Layer 2 of a small transformer language model trained on English Wikipedia (9 layers, counted from 0, width 96).
A neuron's activation on a vector x is quick GELU(weights . x + bias), where the dot is the dot product. Quick GELU of z is z times sigmoid(1.702 z).
The model reads these tokens: " T" "r" "ain" "er" "\n" "-" " L" "i" "k" "e" " O" "n" "ce" " L" "il"

The vector x that enters this layer's MLP at each token. A number n stands for (n - 128) times 0.03.
0 " T": 101, 68, 86, 165, 135, 164, 103, 142, 114, 176, 139, 100, 38, 111, 232, 124, 176, 148, 147, 103, 127, 111, 156, 177, 113, 78, 176, 148, 116, 114, 137, 172, 103, 175, 149, 138, 150, 154, 149, 140, 173, 115, 144, 122, 105, 118, 159, 146, 108, 128, 178, 77, 194, 107, 113, 123, 115, 16, 96, 102, 128, 110, 132, 94, 98, 164, 159, 150, 149, 72, 155, 94, 141, 111, 146, 145, 68, 156, 126, 65, 151, 100, 156, 90, 144, 167, 102, 124, 173, 99, 106, 129, 129, 121, 110, 110
1 "r": 91, 93, 40, 160, 152, 126, 126, 129, 114, 126, 97, 148, 42, 136, 157, 94, 124, 126, 159, 135, 96, 67, 143, 171, 116, 123, 119, 121, 115, 128, 140, 172, 114, 155, 154, 149, 157, 119, 201, 128, 245, 145, 142, 88, 82, 151, 131, 140, 138, 109, 241, 68, 195, 134, 121, 143, 125, 87, 112, 175, 163, 92, 114, 48, 103, 116, 97, 163, 125, 81, 119, 96, 194, 114, 151, 93, 87, 182, 172, 117, 153, 145, 142, 143, 120, 152, 66, 114, 153, 169, 106, 96, 112, 111, 90, 148
2 "ain": 72, 126, 64, 132, 227, 154, 163, 126, 128, 124, 183, 139, 61, 157, 118, 79, 152, 141, 91, 155, 115, 48, 98, 122, 155, 112, 150, 156, 138, 136, 81, 134, 127, 149, 138, 157, 131, 131, 162, 122, 193, 110, 96, 175, 116, 156, 123, 172, 89, 135, 158, 98, 180, 150, 120, 106, 117, 67, 53, 153, 138, 114, 161, 90, 185, 224, 169, 134, 118, 59, 171, 77, 218, 121, 142, 124, 141, 162, 70, 110, 157, 136, 149, 81, 64, 154, 83, 169, 122, 136, 57, 122, 95, 84, 80, 168
3 "er": 105, 143, 108, 172, 141, 112, 175, 150, 190, 94, 63, 119, 75, 86, 150, 54, 150, 117, 95, 162, 143, 124, 138, 159, 180, 91, 118, 141, 100, 101, 209, 141, 141, 71, 68, 163, 94, 109, 150, 74, 193, 147, 103, 145, 137, 150, 145, 135, 148, 137, 191, 63, 171, 160, 106, 115, 122, 115, 123, 59, 175, 145, 195, 89, 176, 150, 136, 93, 156, 127, 170, 136, 181, 165, 142, 92, 103, 156, 115, 131, 167, 146, 150, 136, 70, 183, 59, 70, 123, 160, 62, 109, 113, 50, 117, 123
4 "\n": 71, 75, 92, 116, 157, 128, 125, 160, 193, 134, 134, 153, 154, 130, 199, 137, 159, 149, 92, 68, 106, 90, 124, 204, 173, 132, 105, 101, 80, 117, 89, 48, 137, 150, 59, 168, 157, 184, 91, 87, 120, 151, 180, 137, 139, 137, 157, 125, 181, 158, 177, 127, 104, 94, 95, 172, 93, 132, 106, 107, 102, 117, 163, 106, 109, 175, 114, 155, 164, 134, 211, 165, 87, 102, 140, 114, 134, 64, 143, 94, 124, 117, 130, 96, 117, 123, 137, 93, 114, 142, 131, 113, 108, 96, 123, 165
5 "-": 88, 105, 115, 101, 136, 44, 131, 194, 125, 96, 133, 123, 151, 82, 176, 100, 192, 150, 93, 96, 120, 113, 100, 165, 130, 142, 109, 35, 40, 92, 122, 95, 144, 127, 177, 159, 160, 129, 140, 103, 117, 198, 170, 174, 128, 131, 170, 108, 128, 95, 168, 89, 87, 138, 116, 124, 149, 127, 114, 117, 161, 74, 150, 124, 176, 143, 70, 121, 170, 76, 226, 138, 126, 73, 153, 101, 126, 114, 148, 109, 185, 159, 169, 83, 131, 101, 127, 166, 152, 129, 143, 106, 156, 106, 133, 145
6 " L": 72, 123, 129, 113, 142, 100, 127, 150, 93, 119, 134, 118, 119, 93, 237, 109, 170, 165, 102, 119, 118, 162, 61, 130, 100, 134, 120, 100, 104, 94, 100, 83, 125, 112, 163, 117, 120, 151, 137, 131, 202, 131, 177, 165, 113, 140, 204, 122, 115, 160, 161, 85, 86, 123, 132, 118, 154, 120, 89, 131, 134, 110, 139, 114, 97, 151, 84, 145, 144, 89, 214, 121, 77, 105, 190, 131, 107, 114, 135, 29, 112, 145, 142, 103, 101, 138, 152, 169, 163, 143, 119, 130, 131, 122, 132, 154
7 "i": 84, 123, 127, 76, 84, 136, 71, 123, 75, 100, 113, 99, 139, 102, 150, 69, 157, 183, 169, 78, 167, 98, 170, 179, 87, 136, 81, 101, 119, 105, 86, 142, 76, 184, 164, 107, 147, 91, 135, 157, 133, 111, 171, 170, 126, 150, 121, 91, 155, 138, 129, 91, 124, 84, 178, 91, 137, 55, 133, 189, 149, 124, 124, 135, 95, 167, 179, 175, 85, 159, 176, 210, 174, 192, 119, 55, 172, 164, 125, 99, 88, 108, 142, 110, 127, 153, 163, 68, 119, 116, 86, 108, 148, 169, 101, 220
8 "k": 144, 122, 160, 114, 113, 104, 129, 156, 138, 120, 128, 139, 145, 133, 171, 72, 196, 163, 89, 133, 173, 108, 152, 145, 124, 98, 109, 105, 111, 122, 71, 103, 70, 166, 116, 77, 98, 104, 151, 113, 121, 115, 148, 148, 121, 164, 76, 131, 101, 90, 95, 133, 111, 125, 124, 68, 150, 69, 79, 171, 82, 89, 232, 224, 93, 160, 161, 129, 162, 132, 186, 165, 203, 125, 145, 121, 112, 172, 129, 68, 93, 128, 148, 108, 152, 171, 97, 132, 65, 157, 126, 96, 167, 170, 31, 164
9 "e": 113, 137, 102, 157, 137, 31, 136, 154, 101, 121, 98, 110, 129, 134, 118, 47, 195, 165, 129, 101, 132, 151, 146, 153, 93, 112, 96, 118, 102, 99, 76, 120, 112, 183, 50, 125, 129, 159, 134, 155, 200, 121, 159, 101, 95, 180, 135, 156, 118, 150, 110, 107, 54, 187, 176, 92, 85, 154, 32, 120, 106, 153, 200, 184, 143, 169, 180, 73, 150, 161, 140, 175, 177, 171, 112, 123, 128, 121, 122, 92, 49, 138, 120, 166, 107, 109, 125, 138, 94, 146, 107, 142, 163, 14, 124, 194
10 " O": 122, 121, 123, 143, 148, 39, 118, 127, 124, 77, 148, 87, 71, 138, 228, 162, 150, 115, 145, 145, 137, 163, 154, 152, 102, 78, 143, 52, 91, 117, 82, 113, 134, 185, 114, 139, 124, 173, 95, 91, 116, 117, 117, 195, 139, 132, 132, 191, 147, 117, 140, 123, 119, 92, 132, 130, 132, 80, 54, 119, 62, 204, 163, 86, 118, 130, 189, 149, 192, 119, 166, 143, 150, 133, 135, 119, 96, 126, 79, 74, 133, 138, 121, 109, 162, 100, 153, 163, 108, 164, 124, 132, 124, 105, 145, 136
11 "n": 140, 133, 113, 174, 149, 105, 110, 128, 171, 100, 107, 126, 68, 149, 138, 131, 102, 197, 159, 94, 83, 121, 85, 151, 146, 96, 123, 119, 105, 114, 60, 171, 130, 186, 153, 90, 146, 86, 124, 171, 170, 105, 135, 169, 171, 168, 135, 145, 149, 200, 239, 74, 216, 157, 109, 117, 130, 104, 108, 141, 142, 64, 146, 95, 86, 189, 104, 126, 128, 93, 130, 109, 136, 45, 113, 114, 94, 158, 40, 108, 169, 142, 167, 142, 79, 176, 111, 104, 180, 120, 149, 98, 72, 87, 123, 194
12 "ce": 120, 152, 117, 152, 102, 81, 132, 137, 92, 152, 166, 134, 91, 76, 102, 83, 224, 113, 102, 120, 94, 82, 119, 165, 173, 137, 100, 146, 168, 141, 145, 150, 145, 133, 124, 153, 145, 107, 106, 119, 167, 136, 120, 70, 173, 171, 112, 99, 116, 174, 192, 154, 250, 161, 122, 113, 115, 41, 119, 106, 113, 77, 170, 82, 143, 118, 110, 109, 169, 36, 195, 114, 176, 98, 119, 108, 139, 157, 67, 137, 168, 130, 167, 141, 174, 139, 90, 158, 78, 114, 107, 140, 70, 48, 184, 151
13 " L": 101, 149, 148, 127, 131, 118, 165, 119, 83, 136, 146, 100, 71, 103, 242, 148, 199, 100, 89, 127, 109, 162, 73, 103, 130, 133, 93, 141, 133, 100, 126, 122, 125, 135, 114, 105, 95, 154, 126, 113, 191, 112, 169, 156, 108, 151, 190, 111, 182, 140, 128, 76, 141, 143, 122, 100, 126, 112, 92, 110, 104, 143, 177, 103, 109, 168, 89, 139, 162, 100, 205, 100, 92, 104, 162, 120, 75, 140, 105, 27, 149, 132, 139, 142, 139, 161, 132, 153, 135, 149, 122, 142, 112, 87, 123, 128
14 "il": 126, 116, 83, 127, 133, 176, 85, 131, 57, 103, 113, 75, 123, 112, 112, 105, 137, 137, 179, 189, 171, 121, 178, 164, 116, 107, 62, 122, 138, 119, 92, 158, 110, 139, 125, 129, 130, 80, 98, 129, 82, 94, 186, 126, 107, 145, 105, 107, 197, 112, 87, 93, 106, 143, 168, 72, 137, 64, 70, 157, 101, 189, 129, 135, 145, 183, 168, 187, 159, 197, 146, 130, 157, 181, 141, 147, 118, 195, 145, 114, 56, 121, 150, 116, 58, 114, 163, 144, 95, 138, 138, 127, 137, 96, 30, 227

Each question shows the input weights of one neuron of the MLP. A number n stands for (n - 128) times 0.0052.

n360 (bias -0.128): 173, 110, 123, 75, 85, 126, 146, 169, 138, 143, 142, 92, 129, 136, 131, 135, 138, 87, 128, 121, 137, 102, 133, 180, 107, 99, 198, 117, 80, 154, 148, 146, 167, 147, 139, 144, 110, 134, 150, 135, 102, 121, 142, 137, 124, 135, 176, 86, 101, 132, 102, 126, 77, 111, 140, 128, 154, 141, 110, 109, 128, 115, 103, 123, 123, 54, 162, 107, 132, 153, 75, 142, 127, 187, 143, 129, 110, 109, 102, 100, 121, 104, 103, 113, 166, 134, 116, 107, 137, 154, 167, 145, 85, 135, 102, 146
It fires most on token 10 " O"

n87 (bias -0.161): 133, 126, 112, 140, 141, 148, 133, 112, 91, 138, 162, 150, 105, 158, 110, 153, 109, 123, 92, 140, 100, 77, 131, 174, 170, 129, 146, 74, 156, 193, 169, 160, 120, 138, 127, 154, 131, 125, 151, 156, 113, 133, 131, 114, 101, 160, 153, 142, 112, 125, 121, 107, 138, 114, 177, 138, 119, 148, 126, 120, 128, 104, 104, 121, 138, 127, 96, 162, 110, 154, 74, 129, 96, 122, 103, 150, 179, 142, 95, 183, 125, 84, 133, 110, 117, 149, 115, 89, 148, 134, 141, 158, 126, 125, 191, 97
It fires most on token 1 "r"

n246 (bias -0.129): 126, 161, 103, 161, 77, 124, 116, 123, 113, 200, 148, 157, 129, 114, 93, 158, 112, 137, 132, 117, 136, 129, 144, 96, 97, 118, 110, 152, 112, 162, 145, 131, 77, 112, 129, 92, 161, 123, 126, 110, 100, 95, 147, 69, 194, 119, 145, 148, 94, 143, 80, 105, 94, 149, 137, 145, 124, 133, 136, 142, 112, 141, 138, 141, 102, 54, 103, 150, 128, 190, 119, 118, 151, 155, 182, 123, 133, 149, 166, 166, 158, 126, 114, 118, 112, 211, 198, 95, 86, 145, 142, 130, 121, 170, 88, 97
On which three tokens does it fire most, strongest first? 14 "il", 8 "k", 7 "i"

n59 (bias -0.122): 84, 125, 93, 111, 115, 146, 78, 143, 153, 141, 143, 93, 164, 150, 98, 141, 130, 97, 132, 91, 143, 151, 142, 96, 137, 126, 124, 115, 88, 114, 151, 165, 128, 95, 160, 155, 135, 141, 162, 126, 105, 121, 129, 133, 78, 109, 138, 126, 179, 132, 110, 107, 95, 124, 137, 124, 145, 163, 110, 126, 122, 161, 106, 111, 110, 132, 146, 37, 103, 153, 107, 140, 160, 160, 120, 172, 143, 157, 125, 147, 115, 107, 105, 174, 76, 161, 115, 134, 110, 130, 127, 126, 172, 155, 75, 119
On which three tokens does it fire most, strongest first? 14 "il", 9 "e", 7 "i"

n100 (bias -0.066): 95, 129, 147, 116, 96, 134, 137, 98, 112, 114, 177, 76, 146, 136, 151, 186, 104, 144, 112, 132, 95, 107, 148, 100, 125, 105, 104, 126, 105, 157, 110, 160, 119, 105, 122, 63, 154, 162, 172, 117, 129, 148, 117, 155, 111, 105, 110, 99, 166, 100, 137, 113, 108, 98, 129, 75, 134, 87, 155, 102, 129, 150, 173, 164, 117, 105, 161, 143, 128, 136, 93, 149, 127, 140, 122, 112, 89, 161, 105, 141, 143, 86, 130, 144, 126, 158, 133, 170, 126, 156, 118, 132, 115, 135, 152, 108
It fires most on token 10 " O"

n48 (bias -0.212): 112, 103, 138, 142, 116, 127, 54, 130, 188, 121, 141, 117, 158, 135, 101, 169, 124, 117, 146, 123, 143, 175, 170, 133, 143, 81, 119, 158, 113, 131, 96, 113, 144, 140, 158, 100, 129, 95, 150, 178, 129, 122, 145, 85, 189, 129, 143, 116, 127, 130, 96, 130, 133, 139, 168, 56, 102, 178, 147, 93, 143, 103, 96, 104, 83, 104, 96, 153, 125, 179, 80, 97, 113, 115, 103, 130, 187, 157, 130, 128, 157, 112, 134, 93, 103, 121, 196, 123, 127, 144, 129, 133, 82, 165, 110, 144
On which three tokens does it fire most, strongest first? 11 "n", 14 "il", 7 "i"

n82 (bias -0.128): 152, 134, 98, 112, 145, 143, 80, 92, 119, 221, 165, 93, 104, 145, 140, 170, 143, 145, 100, 166, 133, 138, 72, 105, 119, 154, 170, 150, 85, 117, 108, 149, 110, 55, 107, 113, 94, 146, 158, 130, 115, 108, 122, 100, 143, 128, 139, 113, 121, 131, 32, 112, 125, 115, 138, 135, 171, 117, 151, 129, 153, 155, 107, 140, 131, 115, 107, 122, 99, 107, 114, 82, 148, 128, 140, 79, 162, 121, 79, 111, 168, 160, 146, 156, 121, 171, 144, 152, 140, 94, 157, 165, 128, 111, 148, 133
On which three tokens does it fire most, strongest first? 13 " L", 2 "ain", 6 " L"

n1 (bias -0.093): 183, 115, 119, 109, 82, 120, 135, 130, 127, 183, 150, 202, 92, 134, 147, 129, 144, 163, 98, 117, 114, 74, 130, 125, 146, 80, 157, 149, 78, 125, 85, 126, 86, 124, 138, 124, 134, 120, 141, 185, 96, 158, 134, 84, 148, 137, 131, 140, 152, 145, 104, 119, 131, 145, 154, 163, 114, 151, 167, 124, 118, 107, 71, 98, 118, 102, 130, 141, 134, 113, 92, 78, 140, 163, 140, 92, 166, 149, 113, 115, 126, 170, 106, 160, 143, 179, 142, 147, 109, 112, 147, 121, 149, 178, 117, 122
On which three tokens does it fire most, strongest first? 1 "r", 0 " T", 11 "n"

n355 (bias -0.156): 158, 126, 151, 98, 84, 185, 128, 133, 101, 103, 131, 140, 172, 120, 150, 157, 136, 103, 112, 106, 94, 139, 142, 115, 165, 149, 111, 120, 68, 126, 117, 125, 126, 115, 136, 113, 132, 134, 131, 128, 131, 124, 159, 139, 100, 92, 167, 120, 147, 154, 132, 81, 100, 60, 105, 179, 120, 179, 166, 106, 101, 117, 137, 116, 99, 107, 95, 157, 162, 159, 97, 105, 110, 129, 95, 144, 184, 142, 94, 144, 111, 122, 111, 121, 154, 170, 145, 143, 137, 122, 145, 108, 112, 152, 147, 20
Its two highest activations, in order, are on tokens 4 "\n", 13 " L"

n200 (bias -0.158): 149, 83, 96, 106, 114, 156, 94, 172, 96, 126, 115, 138, 112, 191, 130, 127, 118, 121, 151, 132, 118, 134, 131, 107, 133, 129, 134, 126, 120, 137, 129, 143, 153, 100, 158, 114, 100, 159, 140, 105, 104, 157, 82, 136, 155, 130, 118, 145, 95, 113, 157, 106, 106, 131, 91, 146, 164, 191, 136, 116, 147, 109, 107, 126, 102, 102, 92, 195, 123, 111, 126, 114, 176, 141, 134, 165, 150, 135, 141, 140, 133, 96, 83, 101, 153, 171, 178, 157, 112, 96, 115, 131, 137, 111, 165, 88
It fires most on token 1 "r"

n207 (bias -0.237): 139, 163, 89, 91, 134, 156, 166, 109, 122, 181, 162, 170, 156, 133, 106, 105, 82, 149, 112, 139, 92, 110, 83, 145, 153, 76, 152, 142, 72, 140, 113, 164, 120, 161, 130, 109, 110, 143, 168, 180, 120, 110, 83, 78, 131, 102, 96, 164, 140, 149, 115, 107, 109, 137, 168, 132, 111, 122, 124, 153, 138, 84, 100, 128, 109, 127, 155, 142, 161, 108, 112, 124, 146, 161, 177, 139, 155, 124, 109, 167, 185, 117, 110, 108, 162, 176, 174, 83, 176, 137, 138, 135, 128, 144, 155, 80
On which token does it fire most, and how strongly? 2 "ain", at about 1

n370 (bias -0.162): 108, 173, 161, 122, 104, 145, 116, 129, 155, 164, 110, 129, 143, 160, 138, 100, 145, 115, 124, 128, 139, 127, 152, 105, 123, 129, 135, 118, 108, 122, 143, 183, 144, 98, 144, 111, 168, 176, 155, 133, 118, 159, 175, 95, 145, 101, 85, 152, 119, 144, 124, 69, 115, 146, 121, 120, 95, 123, 106, 124, 135, 151, 101, 115, 145, 156, 87, 125, 143, 161, 142, 111, 109, 169, 147, 101, 120, 99, 89, 152, 127, 68, 151, 138, 135, 123, 91, 147, 148, 112, 150, 110, 149, 121, 111, 93
On which three tokens does it fire most, strongest first? 3 "er", 0 " T", 5 "-"

n334 (bias -0.118): 152, 114, 93, 73, 108, 193, 158, 156, 110, 158, 139, 110, 111, 166, 147, 123, 67, 113, 113, 96, 79, 56, 168, 133, 124, 152, 190, 130, 142, 142, 108, 143, 159, 83, 133, 85, 140, 159, 178, 129, 139, 119, 162, 141, 137, 157, 118, 113, 173, 150, 132, 102, 132, 112, 124, 122, 102, 149, 194, 139, 121, 137, 78, 120, 122, 114, 140, 137, 121, 106, 125, 130, 116, 147, 130, 160, 85, 139, 96, 116, 131, 132, 148, 94, 153, 130, 100, 176, 111, 118, 118, 131, 131, 124, 161, 100
On which three tokens does it fire most, strongest first? 0 " T", 1 "r", 2 "ain"

n254 (bias -0.197): 125, 150, 139, 115, 122, 165, 152, 114, 175, 127, 122, 99, 96, 178, 128, 163, 132, 140, 102, 100, 178, 134, 98, 111, 134, 109, 163, 160, 90, 150, 143, 133, 181, 130, 111, 100, 112, 124, 118, 78, 131, 131, 118, 109, 119, 109, 91, 158, 126, 140, 80, 107, 156, 110, 99, 68, 117, 120, 161, 150, 121, 116, 127, 160, 151, 89, 170, 90, 111, 169, 125, 78, 141, 151, 152, 142, 119, 143, 124, 145, 176, 129, 99, 126, 140, 83, 87, 135, 168, 118, 120, 127, 115, 137, 133, 151
It fires most on token 3 "er"

n268 (bias -0.125): 136, 130, 178, 157, 145, 104, 198, 101, 82, 180, 123, 113, 130, 159, 121, 84, 105, 108, 98, 161, 109, 118, 110, 122, 153, 57, 105, 162, 98, 156, 121, 111, 110, 83, 164, 91, 156, 142, 166, 170, 161, 135, 147, 112, 125, 108, 109, 77, 155, 111, 131, 106, 145, 135, 156, 149, 93, 136, 160, 145, 105, 166, 98, 98, 126, 132, 156, 143, 96, 138, 95, 79, 86, 151, 96, 123, 164, 103, 116, 130, 165, 113, 104, 140, 143, 117, 174, 117, 202, 86, 160, 137, 118, 114, 147, 94
It fires most on token 13 " L"

n149 (bias -0.141): 176, 129, 99, 122, 136, 153, 160, 176, 146, 142, 149, 90, 106, 183, 159, 192, 111, 86, 146, 119, 108, 134, 154, 140, 125, 136, 182, 76, 130, 118, 162, 179, 133, 134, 168, 86, 151, 133, 143, 153, 128, 77, 161, 94, 144, 131, 136, 148, 70, 159, 75, 110, 120, 134, 101, 93, 129, 101, 156, 83, 139, 94, 99, 105, 121, 103, 153, 115, 151, 162, 120, 96, 55, 125, 122, 99, 114, 103, 129, 131, 136, 93, 128, 122, 135, 130, 112, 90, 144, 99, 147, 136, 104, 137, 139, 112
It fires most on token 0 " T"

n194 (bias -0.161): 106, 152, 127, 139, 120, 161, 190, 124, 112, 102, 137, 189, 117, 156, 101, 172, 101, 85, 160, 64, 89, 170, 91, 109, 133, 82, 135, 77, 120, 129, 130, 156, 142, 124, 180, 100, 152, 133, 172, 145, 141, 122, 130, 129, 121, 72, 114, 134, 131, 165, 120, 103, 148, 131, 143, 108, 124, 139, 148, 122, 109, 85, 76, 159, 105, 114, 96, 144, 141, 115, 115, 159, 122, 129, 116, 160, 128, 105, 178, 141, 140, 46, 142, 125, 160, 154, 159, 88, 193, 125, 111, 167, 97, 126, 89, 90
On which three tokens does it fire most, strongest first? 11 "n", 1 "r", 0 " T"

n70 (bias -0.087): 115, 93, 145, 158, 137, 115, 158, 93, 127, 157, 149, 110, 159, 137, 97, 92, 120, 116, 109, 146, 92, 90, 128, 86, 108, 114, 128, 189, 141, 147, 155, 155, 163, 108, 124, 151, 71, 116, 125, 106, 109, 115, 129, 111, 107, 146, 95, 149, 157, 164, 82, 130, 128, 142, 106, 91, 113, 138, 151, 84, 164, 132, 141, 85, 140, 102, 123, 67, 153, 109, 96, 101, 148, 146, 118, 135, 121, 105, 117, 196, 178, 147, 91, 149, 90, 86, 101, 98, 116, 131, 112, 104, 161, 142, 159, 144
It fires most on token 3 "er"

n98 (bias -0.112): 128, 137, 123, 160, 106, 130, 115, 114, 129, 127, 162, 101, 163, 125, 77, 155, 142, 127, 142, 127, 122, 98, 175, 90, 150, 82, 168, 143, 129, 127, 116, 157, 138, 126, 129, 100, 116, 134, 177, 148, 154, 100, 120, 104, 153, 122, 123, 156, 131, 85, 101, 142, 87, 83, 151, 92, 105, 182, 108, 111, 103, 159, 149, 171, 155, 123, 124, 132, 114, 121, 139, 159, 132, 151, 163, 104, 113, 133, 105, 138, 111, 86, 131, 156, 135, 148, 155, 143, 159, 129, 140, 128, 93, 148, 141, 116
It fires most on token 9 "e"

n229 (bias -0.154): 145, 154, 97, 140, 145, 135, 177, 95, 156, 121, 185, 126, 127, 178, 115, 154, 113, 121, 136, 142, 103, 88, 100, 129, 146, 113, 164, 154, 122, 129, 139, 171, 66, 86, 141, 132, 140, 118, 150, 133, 114, 100, 193, 106, 130, 95, 93, 166, 119, 123, 101, 91, 166, 127, 96, 128, 76, 109, 84, 115, 87, 113, 113, 79, 156, 92, 115, 160, 116, 113, 119, 121, 119, 152, 148, 105, 144, 167, 127, 172, 172, 103, 139, 132, 103, 108, 104, 112, 152, 132, 113, 104, 146, 134, 96, 96
On which token does it fire most, and how strongly? 2 "ain", at about 3.4

n88 (bias -0.128): 81, 189, 128, 108, 112, 166, 137, 153, 94, 126, 164, 160, 175, 130, 106, 170, 98, 76, 137, 110, 84, 139, 137, 93, 124, 171, 122, 103, 149, 141, 80, 145, 99, 83, 198, 130, 108, 154, 154, 150, 147, 143, 87, 111, 81, 142, 153, 131, 109, 133, 144, 78, 124, 105, 157, 156, 124, 138, 110, 130, 132, 97, 132, 135, 131, 137, 69, 133, 121, 149, 104, 109, 75, 156, 115, 188, 154, 167, 138, 132, 170, 117, 145, 67, 131, 149, 120, 108, 119, 125, 183, 141, 86, 159, 143, 93
It fires most on token 6 " L"

n22 (bias -0.130): 139, 126, 134, 124, 114, 177, 136, 100, 107, 101, 146, 149, 107, 128, 114, 147, 137, 169, 155, 123, 64, 104, 144, 148, 149, 143, 179, 89, 118, 135, 93, 141, 127, 153, 153, 70, 76, 99, 134, 137, 111, 137, 186, 88, 122, 105, 155, 92, 148, 161, 116, 99, 129, 136, 146, 119, 165, 130, 139, 130, 91, 100, 127, 153, 118, 92, 81, 139, 124, 146, 97, 103, 130, 143, 114, 102, 146, 108, 107, 126, 163, 94, 119, 139, 78, 150, 181, 92, 174, 77, 165, 138, 126, 152, 190, 150
It fires most on token 11 "n"

n248 (bias -0.077): 158, 115, 181, 140, 118, 109, 116, 155, 134, 115, 130, 120, 166, 168, 128, 133, 103, 144, 173, 95, 114, 147, 141, 132, 72, 176, 86, 84, 135, 160, 133, 149, 99, 102, 90, 84, 137, 152, 147, 183, 84, 150, 157, 124, 78, 122, 134, 115, 128, 120, 137, 149, 57, 138, 141, 113, 143, 134, 116, 105, 120, 133, 151, 133, 167, 111, 94, 150, 137, 106, 104, 127, 87, 160, 123, 128, 143, 114, 116, 127, 135, 129, 87, 126, 125, 147, 125, 131, 110, 157, 123, 132, 114, 133, 90, 96
On which token does it fire most, and how strongly? 9 "e", at about 1.1

n136 (bias -0.093): 103, 113, 173, 144, 91, 149, 111, 117, 116, 119, 143, 78, 134, 116, 130, 151, 128, 123, 121, 123, 152, 154, 120, 68, 112, 113, 163, 161, 120, 95, 139, 126, 157, 127, 129, 146, 91, 118, 167, 147, 100, 136, 145, 90, 142, 119, 178, 153, 89, 114, 139, 153, 112, 157, 132, 109, 137, 145, 171, 182, 108, 120, 127, 96, 104, 117, 137, 103, 174, 139, 114, 93, 134, 113, 139, 91, 150, 87, 119, 116, 141, 134, 115, 89, 124, 121, 162, 140, 103, 153, 106, 126, 158, 124, 108, 127
Its two highest activations, in order, are on tokens 6 " L", 13 " L"

n226 (bias -0.157): 150, 132, 109, 135, 122, 160, 150, 154, 129, 129, 125, 99, 122, 122, 130, 202, 105, 125, 189, 97, 134, 132, 137, 58, 141, 92, 167, 151, 135, 152, 115, 164, 105, 161, 176, 111, 142, 126, 197, 127, 127, 122, 122, 91, 124, 116, 79, 151, 117, 148, 80, 83, 129, 128, 145, 125, 108, 145, 135, 74, 137, 81, 126, 137, 114, 57, 128, 126, 62, 154, 173, 83, 119, 135, 150, 170, 165, 122, 130, 149, 121, 126, 121, 87, 147, 78, 110, 70, 118, 118, 105, 117, 119, 125, 83, 105
It fires most on token 0 " T"

n15 (bias -0.180): 89, 147, 160, 136, 162, 135, 143, 126, 120, 150, 123, 116, 130, 126, 122, 131, 134, 88, 132, 125, 96, 100, 126, 118, 112, 207, 164, 96, 147, 125, 157, 136, 100, 88, 182, 101, 174, 135, 146, 115, 123, 111, 126, 116, 71, 95, 150, 121, 100, 139, 138, 91, 164, 123, 139, 113, 98, 98, 175, 122, 101, 115, 83, 177, 138, 136, 72, 127, 104, 128, 98, 90, 106, 171, 93, 101, 166, 127, 139, 196, 170, 106, 108, 97, 121, 107, 140, 92, 150, 105, 149, 134, 85, 154, 142, 112
On which token does it fire most, and how strongly? 1 "r", at about 0.23

n175 (bias -0.115): 143, 106, 125, 117, 135, 72, 114, 106, 160, 109, 134, 126, 119, 164, 149, 168, 109, 113, 99, 146, 139, 125, 152, 112, 151, 129, 173, 118, 121, 151, 145, 127, 116, 123, 130, 171, 130, 141, 126, 110, 70, 113, 142, 136, 142, 121, 137, 109, 137, 121, 91, 167, 126, 106, 174, 121, 134, 110, 121, 88, 87, 162, 116, 127, 173, 128, 115, 74, 137, 163, 110, 100, 120, 164, 185, 136, 153, 123, 102, 121, 144, 183, 60, 168, 140, 113, 116, 99, 176, 106, 129, 139, 133, 148, 120, 105
It fires most on token 10 " O"

n230 (bias -0.112): 135, 97, 157, 116, 118, 165, 107, 103, 141, 153, 150, 104, 132, 131, 124, 166, 49, 137, 171, 177, 127, 130, 62, 146, 153, 142, 79, 123, 146, 156, 130, 146, 131, 147, 116, 126, 116, 140, 158, 159, 116, 156, 93, 140, 142, 86, 122, 129, 89, 97, 137, 104, 134, 132, 138, 126, 141, 97, 116, 80, 127, 120, 117, 107, 134, 122, 167, 144, 152, 99, 122, 91, 137, 105, 122, 136, 155, 102, 92, 176, 155, 119, 78, 120, 134, 105, 104, 160, 142, 119, 126, 95, 180, 149, 122, 115
Its two highest activations, in order, are on tokens 2 "ain", 0 " T"

n316 (bias -0.108): 153, 114, 157, 106, 122, 148, 138, 156, 101, 108, 176, 129, 121, 121, 154, 154, 133, 161, 125, 132, 151, 111, 107, 111, 148, 140, 135, 143, 77, 123, 137, 145, 157, 100, 116, 166, 141, 130, 115, 195, 86, 148, 112, 75, 128, 162, 146, 142, 115, 140, 79, 93, 122, 70, 164, 121, 100, 165, 182, 142, 136, 81, 136, 146, 98, 127, 74, 130, 116, 104, 153, 152, 116, 187, 169, 116, 110, 96, 71, 122, 99, 102, 129, 159, 84, 146, 121, 135, 115, 141, 169, 205, 141, 124, 147, 97
On which token does it fire most, and how strongly? 6 " L", at about 0.86

n244 (bias -0.179): 111, 129, 130, 116, 136, 79, 118, 174, 119, 152, 134, 125, 113, 154, 66, 114, 109, 86, 138, 118, 77, 110, 108, 127, 103, 136, 143, 169, 120, 159, 146, 99, 144, 98, 138, 118, 111, 128, 168, 153, 121, 127, 140, 74, 68, 137, 154, 122, 89, 144, 148, 168, 101, 106, 144, 147, 140, 176, 180, 140, 95, 144, 123, 133, 113, 91, 133, 136, 177, 75, 104, 113, 159, 141, 180, 126, 119, 93, 110, 160, 102, 127, 110, 205, 151, 166, 126, 149, 115, 106, 144, 134, 131, 132, 150, 141
It fires most on token 12 "ce"

n281 (bias -0.027): 99, 107, 122, 118, 99, 146, 118, 129, 148, 96, 132, 135, 115, 170, 142, 141, 124, 130, 107, 114, 161, 181, 124, 75, 119, 148, 108, 100, 138, 129, 129, 105, 142, 94, 127, 165, 122, 145, 101, 125, 153, 150, 153, 145, 127, 160, 143, 96, 134, 132, 115, 106, 137, 104, 127, 94, 112, 144, 157, 123, 77, 137, 152, 147, 147, 130, 108, 115, 113, 153, 73, 73, 97, 132, 125, 117, 112, 100, 123, 153, 161, 114, 127, 147, 101, 144, 163, 150, 144, 79, 76, 136, 124, 115, 124, 112
It fires most on token 13 " L"

n256 (bias -0.167): 137, 78, 125, 146, 157, 119, 165, 101, 109, 135, 124, 149, 135, 150, 122, 137, 96, 141, 128, 147, 96, 150, 142, 114, 102, 111, 113, 101, 106, 127, 123, 139, 180, 110, 141, 123, 86, 113, 135, 142, 113, 115, 154, 134, 135, 121, 119, 103, 117, 136, 132, 90, 141, 101, 123, 132, 156, 205, 102, 119, 117, 115, 102, 94, 90, 118, 107, 140, 135, 181, 81, 134, 186, 125, 106, 133, 147, 83, 107, 112, 157, 137, 110, 147, 103, 176, 155, 79, 186, 160, 130, 146, 115, 162, 163, 140
It fires most on token 11 "n"